Layer 6 of a small transformer language model trained on English Wikipedia (22 layers, counted from 0, width 128). Numbers have three digits each and are written without spaces.
A neuron's activation on a vector x is ReLU(gate . x) times (in . x), where the dot is the dot product.

Input weights of the MLP neurons that the questions are about. A number n stands for (n - 500) times 0.0011.
n13 gate: 454258312659662468492650410627512578354672285492519396605688279645457347475669401331387553410530288393573374286415588570544477473504463224191480488465473458443391279556326667284659728780547519581699496371571392485727535459277488636543391541661572428489552327421243399504699561241484545592461329362547484340488500422661448608570484527392323543216685524568392382360341489813588540442496
n17 gate: 197512600500394516541589685519602703468563350544650566266468520567539550401346409696387606164485674527465512782553442589532742315428526496555575582472562519359488420300358294500500678552398266512638660543444624511351559393473265534688424279701416576489463287457484561734668565355604830792453523720577376539253305308583372729500619376556388504227539640508698561454593564500588448562618
n28 gate: 515172628508562337547399572537500528602500519586424879424523473481364496344531463405575401619496581341343477453539400376399394599496417402283446356408631559729567613287427429565719545345417489541329607432394492336527347592380470388409675456153547827592667561527708579654334563412469713450489572287334566557455712439664492485258236388702420447292649430570489437412643328519523445719588
n30 gate: 680581424423380572362338261523663459569637416460448709255332287242236435578547564437407516336546579466307413526395603426787644727369578481375520613327304668534532547448291407516675315428714681573400504570406540609441465414427360623441684402378388540447280665386488415587600155375452516616559550756500556465423527359530393481336539758300360606403563496265597656607659624289464500353663
n37 gate: 534368279618685461616268330787560419492685364378511500397512460639477515443442373519534596391579481429527267448405379561425481542430474294423554654566640586343452675610578588558324458764765682436560279350674273596650760387705469575411422604299504461347496310388675520508476571315461812618767458320712555504383573515533480664565651561587824461730566571552565556337420322442469508416418
n46 gate: 734441450570565175457397342375508425566672573419496707671370600586433632551534449721663554559435240464375273385461412463695426481618218489575511410316463413343527431584221541481452448599243622672603424414543572450478425586522470305623640636549626604522693470402651523557656489594207558351312311407486694388349399609543454422634353268347358537667511431482581453689585478754686542500489
n89 gate: 450493490300549469450456534540518561574664490682542774303472370442520607507651523524517454657483662457355500612525684618476524503677246549531659459411796567653504611671683483514524527308571523587497633551461423464541338410618514757322485471394318496563418765637472397531483437246270543542380663745360351439571517500480403672497404611476637548534404378311429447572470510439611262385464
n90 gate: 680462284318522108369572446466580455607592545594328564450292240331416662678697612450591460368634152646489399596433380538571264577523471632442399439430240440706318486520426694481534701571607400334504571435463637699596365468455626458446323400577414563384489338450531596391387478481523608602546683627547465569538439266364445363336442292524872350576481378504504481334390493776520575690548
n115 gate: 344234390375486428431588764449515359392362431317454493456307401478386496609380532403688527574504722543701279407561315471284316440421638525389511281448500464442730579508421537467533559595204429784333338452575753646381575348423478569392746581727245393518521459496481531297553316679334508523295474496697485500555359593436447493500575427485512270463526231432504644602625611530443610493406
n119 gate: 607342636612658648212369563519577636431720500392287396590536432567446519644331546516473431570679394351728500387362680488404461680595582317234547566555569450447407598368650651610535558432336334631404557265447432624660551570554301436570621565457240632367209445280449496575580580461532614500405457350387484547565317625282432442363461311656516441683736624447430489339395896852377464543489
n126 gate: 361342653545464343434511470382714524558350577331547411243630638537396371323481420451299328351343453562615583561442262322573634312508468571579496627647791609744407646408523370538593574458433457449695606433432363554313515402592418516609524578662381504580546515511481422803576656504367418313330467531563397578368541425460755544653504386305674178619357446583511507160407659433519393563267
n137 gate: 434548438411504304407689474474578338395722375246561467638604434398537393393598613338530492276639322592715492345411294426412403621573389522421314327561530555584329580638504519289649700638414565633688558361532458551248428402297215541579548378504477234431583542538492777496596536259416488339421396469602477470596519417626500537414576493750583432612239508733426504266500641797336508578493
n142 gate: 496355746826468579534544764689354352377659435416479441655353371444713547527634561578555808485381589439715489461511544430496559459282355599741489507418431471561607696383728445489511361489600596533565507389660696375393340298617430274630468705504701443407532604400410538642632525541572300655273397331352643544475330459315590449345362558666539356434615485543522457574478429526632234493597
n145 gate: 518354429425545500384432340614666397673478518481777790572363411605399216538453676482403447470539475362593610420530578371441295322419701479373489543748464507348597702563496561351255561545435476571703546572716500545442420838439344520670554424467634493479642668507750560456441415547463643574383439191554544449575326583406563471536456389644416605356390663605726500523507374652478366345465
n152 gate: 293654425446630451560612375400481804610617274534608403558485545394663482508364504610344584473649380564770493605281300576433562613381552490591423526434457411425508700586467287463344453511591496260547496456412589686288566301565303639515508549811560522514552507526315428592567340306407728284386471462554559704396427463461779612376518583537538518504680668730446365442616620701351519449624
n165 gate: 430420540555717500402477503478432259432579702644503494617473490480458484486582383451545459599475557401568480481676385649593500474434562547366483539372478669465736603473612529536228636440620469439497653454572347723350500349529272564539629558484262597691625586385318303656370376562433554413605571442491344350417386673409517523217500465510517415643589747459571433307536598608550480442500
n167 gate: 368455241648493351382574175291426575655546228515636363405475617069581490283554635589451655347503514479535486377496382525340422568399531656528392621493608646445478550678618507714419683504401562490591486450568475449528593280559528388539443422579642332455531572389529589630431635643518626710500444552696507507420730678623525672656550430416522760479507300321454479530539514397525598535452
n172 gate: 607378819470504485585474583356605330473451548454278433649519327451679452587481464707377688445595438526756485536345434392404560417435733564568492466186566617251728298523470374666463359631530272625555504703295622392440440697389515426432484684579704619547572481564568590485676449669832477336413630356423462590607522729478638481474568415396532436590379431562455562551623377650206304426631
n184 gate: 661718483593441739687545632468568500449492311264578395663383420426602295552343592615480679667364686456589533571614540382638549512713379578644504455508621400208580721136612606475349593626549350452681652225614304630643533607415197397619834543446672576321563103591359640679345293488554483295616459538412538128327545545484613626447409548622535389667537525472451484600650397557396412415552
n13 in: 706714560544315357401438430399584574393426666704676482449511640522269619236422432603599588670518504468307530242466486474628489474309514662548522566582543496281599575583626533541500624477647518442522418434454504571692314477554732416566425681489881523554475307359631565373440314567440473530522698416369328408569724637348432598235385271632391271588437319518664636512588454607395447595572
n17 in: 746205407550504659429522537612893500448546379622504455405309388422346174442399734596613467772389425349541500465538527536384681436579617439235532450404303113278486563477748631669387419728423619433446292532404463715546904447347623639477773595747402537535530408422703476495765637655416675788238663538696472668352605728504597306655353451630572459550486169217527292303636685536310547423310
n28 in: 625441500578612519597145639680247603543549585512468459675435608597292845429511362425645360551434533427326723241275291433519586564702479486466621586640588591671519434389390485575667722374575576625489700332277504702620564492662672590331372641571722596784543557511538422519469540485370523370398422442493538470555668489583496633463254515450532462418387515478481471540389569736710538600351
n30 in: 278453622476469455595512364363301437541308547729500441623435484679187555609336543324634562675318385601488440435323406539553306328447721489464226500524617512636689504447323804528338469394536565379672624556286516443400520350618345361404445575328724553639454749412411335682569620488524454545660662773660253639590730372680464472393617586500618632234560394477449403471575654396415431275794
n37 in: 276756375277587383598313334457504367602524709464677543457697318528645372737385481464359669479527721346317520466524601531540496635556477474259400484420523046558675592343476563516363352452480321202632300208652347561401544587453433444528462348464407573565387560361768451640484650520456471468341453516507380303531453547686685570610412274512571638563802484638531370362512603536432464241462
n46 in: 588521507253570533489507706578384610276471705644559311389500567579500592546663682442414357375468768454404515386403451764489701605511593583471412370482596423451619426537591593637611439578608371486419504345382511604543522443429302634406400692160533478300755522388467440518309440464291425537507797253520405507642493489590537429579424635386656467360580696517400595431368549226687596582504
n89 in: 339655525438487371460555560479525600576472586769550739298507468577517500522641337426521544632463520510393394738739788632571472570564280520524677430493679493602486568646595455423455410421483365534442639542493400510490349485682483687297526456489292518497410771756468460567664378346407522414366559660373365632562545451460703635441366645425555665333461243422265395581549406640582389444493
n90 in: 489358548492586480794269512424237492508441630344682504535671456617469515615571337348434451463269380508458555478307584527512581594377336452484551469684580675443355543691806535715647215281613279557515375255549322507543480533462496385457704650261496296466400849343386500579413326445266541329629454650402674512489589285541639519461433362393455492504488799417512685430542624496567788539322
n115 in: 621504680515360393372356620712492697651500412534504323567511419541704588449380601459522391453609698689423357396477639474485700556671379457642458452425522533605334680450786570391404507286731601430496456511608523486541451567643686467519452403575561760652867609425424345602306442515561465405586567512493504195298534493608466485448553662649587564608466721478662377480822345481397213637623
n119 in: 802558484339412795492578313446648496684512749297519433350496667464366376558699473417437500657538469295547524329533721410621689417681696387488620385532376423481533537395456582504429656200468637500570542575420492595445636417434330703314835327504439597562356548556564619596415412278496673335380331311832593311504457298416440559634356215605321643323384484347613527638378645670432390473508
n126 in: 671500325464567608380654485543432535225267468552444396562166608369666525680720472420590519553695641606439449497564635471411229413567434354402522747614504351603234514552636568631504417522594486268628521493671559483485493420504402579500519515584593246528566522675544406644307221460574674633639590542554681478582464351570282378562753640478584635623555623641586309331525447438467478648599
n137 in: 630413417529386572439766530297454496416659373614461672375319614348618235539377557426496650519457546583515448628573631581579478507459507514470407526481591431637569517243590445392144409750364635602500583482301470440300545527496219496537959454559564538511733601738545404552481601378459515364310445512455470600438600704447477416290261332383399548640481530321420363508573618718489625460626
n142 in: 599404461697402409399521360558650527347309400339654705618582126309290579478491459508525734341459774223441393276356537412478428233444512346415521563705558562451627496517667638568420500496066667483388446555573478195631666416150618454640749579491340630516585598521547605551699508564392685470321378487307289348533268614301414734521577492548540407365547193381647479536504431441285240529685
n145 in: 533485496504598442492452485555488749667519493485289459358768639429541596587753409688418492469602351485522576630465430619450224699389521350669610320341463500588550375274405637571519474508313551353357518631442611525466394461445466602294251394485508462781622496368166243386401413639523609557353530625434405407721668703586412437481345570584575722627526247355682504361593561545607573645740
n152 in: 222602555382496590265572693451372577424562368740632466412504362515679447674546217323260288592620522605527543471377440504433592508426555383477325607485598515365694464371581496431622640795676356504662410339493508718400430178568397312584488524654531295582478399384348357601680496350543608418372500424496660668538381458611692284511539670520561658565376555567576563431603426880285346405671
n165 in: 390578718711455408500539572574477629351366613341293461213541704561496511508475391598360575715402573518632722458493426518552518659496441483619569403602443486563474674544518464435564596611097385557422409673618621389468424489479550280681597406659526352426403551641668343317629451333504508548475496849274617421635486471552526639450467536607645156374660271542382560420618497518379500579521
n167 in: 438375337696446543478611542645753824533504368543382570405550580288430555288539449482615570400514296510472571320453389717374539684478544567426475468543680600352653408648479311680507308471528666441497435458378486527338660485604303485564443699454876406411729258489539602604583548525583529525425350346398514542535595578493425587461610510641236383542447756397510483399437391380654424525545
n172 in: 541496740390474472556534708523276496572658481401632432458681338442500511326465242450454452790332481170523609415413432344398431562574628691496519373271447597399754543692616443623656371496443515508221358508493582567346527302485492345585360203473264393534489488566457724496649530731614520433388595452400746396424788419278332496308659477288451392500465425388329459374431515242355535401537
n184 in: 401241446583525446628305416660340393423571474405454335509446636491793392621438556451421573564594202268517375386741327339392500270630328399302500623575543294436532659684655469385570248486575339716453290298424460356760504634379390227526297647482716374183664203743438664594352543451513729473234413386365576307426566381492621422377074591518403319697571806641474453686548441711392347548624

Each question shows a token from some text and the vector x that enters the MLP there. A number n stands for (n - 500) times 0.0063.

" where": 543399457326583724442670593525447404466529512466623495514468578671432610436423606414415571451540528402434582395381508466302540655562669505371324709444640495599645489544575464478644495535439432398272637725321423521449609644464684345630427506516685534361380619600564685604433373490485214425534521409606356358409459580461444351437522565372508634386518517435546467471581615549499472350500
Which two neurons fire most, strongest first? n172, n30

"id": 581615487474433475521578504679401443432204546465523503473580542386418312309462466314532539540476510557684431549377523509535598434516423529400513527590569260369428548384507591475494537503689484379371288543332450339625659551199396313652431511465293343331460649683413674401366447445575318549668470545436368534424491494517365333416489540675414625493386349540546460528410443475492507510462
Which neuron fires most, and how strongly? n184, at about 1.4

"s": 521566360527532530542618657593519287318487573450677575442435721548620622485453523338468507496485529551618533527453476516578499592476439532571590656680410458219534540489492492392526483537327492558387272493312585375517533402595532328604535460470539474515550598632319406248232546497614370448557460502507593342384390398465731289563533506692400655406394445534391411473490366567481556561429
Which neuron lights up most? n184

"–": 516574437501484466634669598548387467492488541386443380486528627616285636280276470569642587463603535615378375520450614502477570875575415492559502476657394399406517475506512430468603411536610524441446501460298439412740598657474623225318425630547510613592491533599539434529333605534306443457709614470585626431607413522458550591625405557524370556355478482560544629451562482471475506537574
Which two neurons fire most, strongest first? n28, n46

"|": 467512389436433534685525553683382490515679609453565463393708597410367605594474430318649472434458427480463400565524550583532351572568405558574430348522469410358523564623531447596574507725572552421306578520314374364477476655375641489541521581488544444541393555558574423345529381544425308561609676487659318545614538347513652392609504388519684646588327437421576501374553406529615373359530
Which three neurons fire most, strongest first? n90, n89, n37

"us": 486558590402445537591413722663539176559427650507581634398437543504310608372530282285567395566392549420603394375462427553339604687491440518507455545647379339351546497435460457411636429324424571407290432544368459451597485498332505353679473516513440532374494658551445512496337462474690411538598416590535386295385515460532638325581576548670351686631549460507561406530532633516371540669378
Which two neurons fire most, strongest first? n115, n28

" ": 481672472530435531741521695624459260434392527443512704477577561472458582573450395407394391647516467547376409570577454592638584619571407495592433418547624495502661399625505643437441606473608591327593544565300488420528459647557673301468525528424480347486460573411724520635319399703412408402538449501459417516331324398438457419672549532600688502403469537571474586197584485657526607515535
Which neuron lights up most? n90

"T": 625499397290551497549506644541323407578508374349573500437287590458422563308526309365547362473485499591458388417484568633471507722743453561599428366667575366338727492522640480541284547372432618505402335564363460478473615591376545403515553652523497474556596330478238566655337432615473200436589450406460283514362463434499456484426445414555503687532324477423582495400426492474540538580439
Which two neurons fire most, strongest first? n115, n46

"d": 498438353706594389545634592705422443526472610300628598517387727460767451430415530430493655542447498450471577563520613567503363537385489497440495706609558324331460427394508435404378451567513610431342260582365434443586579538378358492546277660607568250503473565496359423503394556573468341414447330456442517546600481405463454334474574373649436578372488481408643526375399321534309589414487
Which two neurons fire most, strongest first? n145, n142

"an": 564660373387409596522577472637489365378302632590449560411625714621511448461562610487388474500687554583461331408618610479701346762581516646656464514579610356441474446467547416678530476317506558528223406538306597430537598415529612617551451611367456570449527561542567624564606582475551419471740495364449564570542424500496593439486488633569481453559477523599523456448391435647336427435458
Which neuron lights up most? n37

"6": 490744427460500445611496519588293454395576433478449436431435654512484530540645439297434453482581464604544660464548542535492468600472468388509425522643606418314409380789454485445530520398530556383384417541277554525494709457564559406456419512432253476510381478511507396660354483663478291498601535462439615614490533477595584446656546507631482628312491437624599581559503513551414453422554
Which neuron lights up most? n152

")": 401518424358538647472558468557420560501483461508535418410491526631547572536511468310394572333562598617364467645487439366597502671576443443619593421507506437430533347520639518505620455590498596517468383643264430482428635562576455334501620475534641310573470579656500517496137418619352361353372564376553564435552435482518635318577535380498657567524336424478656534280482535431353439424574
Which neuron fires most, and how strongly? n126, at about 1.3

"ten": 650442479555348451385638475676330529359598501510433589532535655462692619427508442536464433467453448570560508283350619677546354718452633583546616612676374328399488500461544614560450468446295499391349439616311677418498653504456545390529346516496568395399497554649430536605260545559453338463604354445487462487528330413579432490565646543673481520485458530587646453604410510583474496629404
Which neuron lights up most? n142

",": 375669478408370630621533485492412414494429762452566656573542532598496636305529603376388400377443531366344400566724544405371518567763448436596563527608443358354714476527693532425444425620617517333326607578356487515518486700732623345567492497429572367456453541527760285662299373555323465483572426328368361481508389358401551449519598579425397439332426558382591525502471458494605511421484
Which neuron lights up most? n89

"ace": 527649351351520641620519554562353191446411565570652453411593599443455639318495343409406591388511662496641507491468441526633635576424503480413382633564361283489545382565596569511488396590480457355218098444383482533806477508454389545602687596336544449369503506568498570673432413599637349552528572426490325454375539414400491344557382585536384713503316434607493396299379426460551563552455
Which two neurons fire most, strongest first? n37, n184

" the": 502570352457524709549500437579385533428476550466627437504563684420371547380474512327494538434460654528527366490523411641476426490394510485496557508479504372544633511510573360565545659499482503494409587670239501417470526683550592400680442457489390562436418612413630570315552582521552504431390620458615377445508488304505567353430482570392600665556539505485611514371528584474518584411540
Which neuron fires most, and how strongly? n30, at about 0.25

" R": 561374451468636406572720576535472413396611561489558434425535522528608419413561488433727556450521413619308366549452594665613671577527389494417398499584658312435566315437474474426550499426509568521342470505269521439588488442419644359560666666454612537487419640430575453426344583504465519445638413369552519511613416315565384387584434489567504646512515471572529437423651410504398438279667
Which neuron lights up most? n46

"1": 568543415630367448401531626455406416675490537483444637451436633412337469497374567488560606450591557621377466343616491692382601610629458348708374492610423295409723328472537425568544558495529592391359485538273479353603551481553511412492379383623225443546521461681522492430492607633355303501550516514397470465489460447493411385640431539485507511560474383502550481449529415627481618499471
Which neuron fires most, and how strongly? n115, at about 0.16

".": 604434459434464555665447617550423389556422460453526572490606547620311555307483347273613428546406553460432594526456565558446560565590524422553656388586484488441448413420582376329541445468597489468361391610268358489544570617667669366626488401699640419493441517546540479607243509573404427531427689310338442393593492588482486526584450572419517615304340388412616586370562606529384481582489
Which neuron lights up most? n28

"ren": 566555349497503414518656415700503602469567559493509652437693596501523462129507659532498452457581474610524452499633526430523331716625487591592444702663411252252495442494486592471578450411289463462224462603402604421600518413538419446547590489369624695454421579418594522507484619559557597499598539396428568568572398487546515429641458656609263615329396371756678522459383528719420537558647
Which neuron lights up most? n145

" by": 455684501383364662652546620501457618379680432551591661437481598536292740478544764289455639432367652441422252321414466478436441665610476414425460529571533404469475475536454247588432527495484510521364639479310505428549629614575621367623457475686853524601440600498456552476431481593620423437480458387491502530554411399455468338530515589445562541501453433429538614448544499426385530430467
Which neuron lights up most? n30

" and": 504617405341470669578643342456519676354416456393686514432504651519379547341399538235547498458395570488656325529415517426394468471620332442416563548490560380463613440418436551538506533614539449461396444713252532494332674626364562302493376593644464512431477379582643532576327502499561409579385470479462481486484461512541455322496476588466445626476549395560614419347521561502471397426522
Which neuron lights up most? n17

" cont": 444524507502462669619692579516380269475619451329359652439405540354442636517477557452645502412625516435581286559650473450391386618472537654441464445461586414606493482545380589460545573648393626511387380519365429538647506634426529441534309639709589631604398590527546643587462569636378426445380410294497394659518296478350402327327451308587451646663353584465535523592508740379376603679493
Which neuron lights up most? n137

" p": 358547479629511636615633619545447481474474501434456589321565641561409482531549625616609385527498557417432381488787441547312626666484494595490575436586382363402544401480449432369381604495295545401448624506333272481466524522469748444567371577494298459518379526551477526468536613467428459296796583473480580321587385541471342274525363537613488547578370493379390530460516578314464518712488
Which neuron lights up most? n165

"ram": 523550394448422505614571348589396504487312543486593556410553576319355515396413612414396414319546770430571491619408524566460477621584525599596513635505551175307479439453630466505433598431486518525245375462353522436551641412352603404721535267431505538502483571549456325549610387551599427671477537427750589541383422508526571527476486458539340637277371398364508563344220599557427603556421
Which neuron lights up most? n17

" O": 499425349480688471388551457537503577389463366532602561365427591538501335318544545536488250438544529688376332338628625584368516657544597435579539450438463275492663289560611583572614616479418605528402649541324430452351513573485604462481385578456540544660399506631513610555281518547432416411771488434656433398555575312481389314573515552436460684393615511482524403526531604478419353466506
Which two neurons fire most, strongest first? n167, n30

"ra": 656579252469496505425515475528524520513207632518570572492361632588403591322579814398646424372607421437413478476481451576608471708513486350571369579568440283163427340505572586479454562483504498500392552376325490258548502445477530414696463446422543590364511622670505480432618404581593471620648602511497454415546590556541424350499417622472432552498435550540678623396369621529442543648536
Which neuron lights up most? n46

"4": 417606377454650574479497587543375517506640475561432523451425647541508496427553292423460446543584441503486582418475464492485424550519442422560452633682553359326476292794556521519611374428585544377341426587280586502547616523468551530491519455566297458491497390532559463551422481686678298401565595360405495591565528552588547377665442623631499634431592500531674569532509519461504552423548
Which neuron lights up most? n152

"'": 589634272434402517513619566621462512331468526466548350547325475508230522468680501350401565528492454520378429477187596804617422575715580486638528610428448510349581469539582401725467504507572504697474301593336329602419673575546679415545397476517608405464469594614498557471470487569589433254369581389366456334441349440613517350484434642512501531479476508410603569252501638516464643508548
Which three neurons fire most, strongest first? n90, n172, n13

"re": 493304334472375565497531544570502497288301428472639528434407464588454531234543398551539301361572609686506538545548411412491356714318343419449328531577611415263432297523578523562518470638441527546254250441315585427560580486422560474599481536471435536579410528512602450639473481560677450439415567474427417506479403452534476304497476360623473472378415521390708370603422470373478510543550
Which neuron fires most, and how strongly? n17, at about 1.5

" in": 570570428397421686600660524467491749403423429351579471432600616559343602442409641265358338367609530563292243418404443401411391515488406390578529521522487459446523514342475429549541545540531560488468732502267429481621556628567658358568522628600574459681423636438677553493233476580497329418479533416537499472568395459417508401541583549475536547510565417423448497515555550431412668458428
Which neuron lights up most? n126

"ake": 614512333535602643610416713499377454414352518521682562471420532552408629367502381439403561470624628455468548342438572543525559730419565459540325531527507471494488456481554376565445456521518600470330178551326511487626726490366571510625487460340673466370520668423457521386401375447669240405434514388439318419520413419365489393407544563557376644481412323459649326340484384430497350638475
Which neuron lights up most? n142

"ic": 494613396521413416658396458671457425342436504440630373405521567499285447445460523433320487532353560530608400524508356558638534600637462645536455438440561235561502526563393495275371443511542524536362337576346471516626563386534402221622365722410360486451437410621608432566475286505527423324745630423563544351358425416525646333462452469632342560518441454489506421476466459652365611517363
Which neuron fires most, and how strongly? n184, at about 4.8

"cy": 393560374384358490708436463574511634409646456546590607438456621376339553306532437332350506334461636502531579506481455532476364496544574610520390593558420241518523438415517594434416426555314428484374266620290439493639480554397328308608554481493426451514417643450556620641567544657577383540390650443450486435351385464576496389528455493608351623443316489483528415342365650459626575499385
Which neuron fires most, and how strongly? n17, at about 2.3

"he": 453493402435454628597617412769350593447413414541640444430375591451513475175470452727523540448476504410538478521400443484465261522374562352628631453594498409403492324482644534571467566483448449367556457621315502435528560620553467595477393507533527604551408530599507567440515411571556483291627617651402406363488408427565604270465398459528484765449551372349660509604581554528608642455533
Which two neurons fire most, strongest first? n17, n145

" A": 554700362411570557590706441512361462322545356452524497469345576491571327246532314426537382609602644503488432569576563588497480512513538402602320530471624274167478445445528413468398714483530599634492527523305552387529510456459679505628636493416293565497368628620645543516405506595512580506542511321535468459428311356410466561612460581554546675475491459437446510421589602554418597287514
Which neuron lights up most? n17

"ire": 493624402490488592506486295553314545412305358602585510458400430448277401352552331573374345393586675555593524548333431496441459628466405476555413586566544449515559427469573484593493449515619491423225237512337562354659647532390694350601567385351431511619445485557517452479574380528649261555493597447401448622550397447345329466442594643578350494483362362395553418380325507356464556431402
Which neuron lights up most? n167

" Cl": 472650459518564568483731473530381338496485501417484463313502575515617435478552532341510821351564564605503371630698584583466509719380574587452464555602530336474563455493415540312470396460345650493386444504324512419502408494440588336484485698621469597473459626525586505610469620527365459449722582364613631450414318337369409327484437529553437689488429453500450703557575361624454680548525
Which neuron lights up most? n137

" later": 466388353518525762528522563447325677356467320411425659487557576623378639530360607360318581245562541393663500410342533756453435537663515509562617456410555449660685505464553425711659397562622438425408431511342537442512640642531384318513570595323612491468389624484577535468381483506637348479519355369573336563501429612435497464580451482463398704471508254457490444317428456486447456473355
Which neuron fires most, and how strongly? n167, at about 1.3

"am": 349406481566588529590601412691343400481371570385522436373429712537465525556433423402497490494555567610372554623634540658472493571491546454597416604481586180358495426567530529248406532494559519538329499602345469483726662550293607728664394454568628542484610587527498485420414393625531508585728551441662477466453584487389561486458472551538318643528563496425618601302330503657406618391402
Which neuron lights up most? n13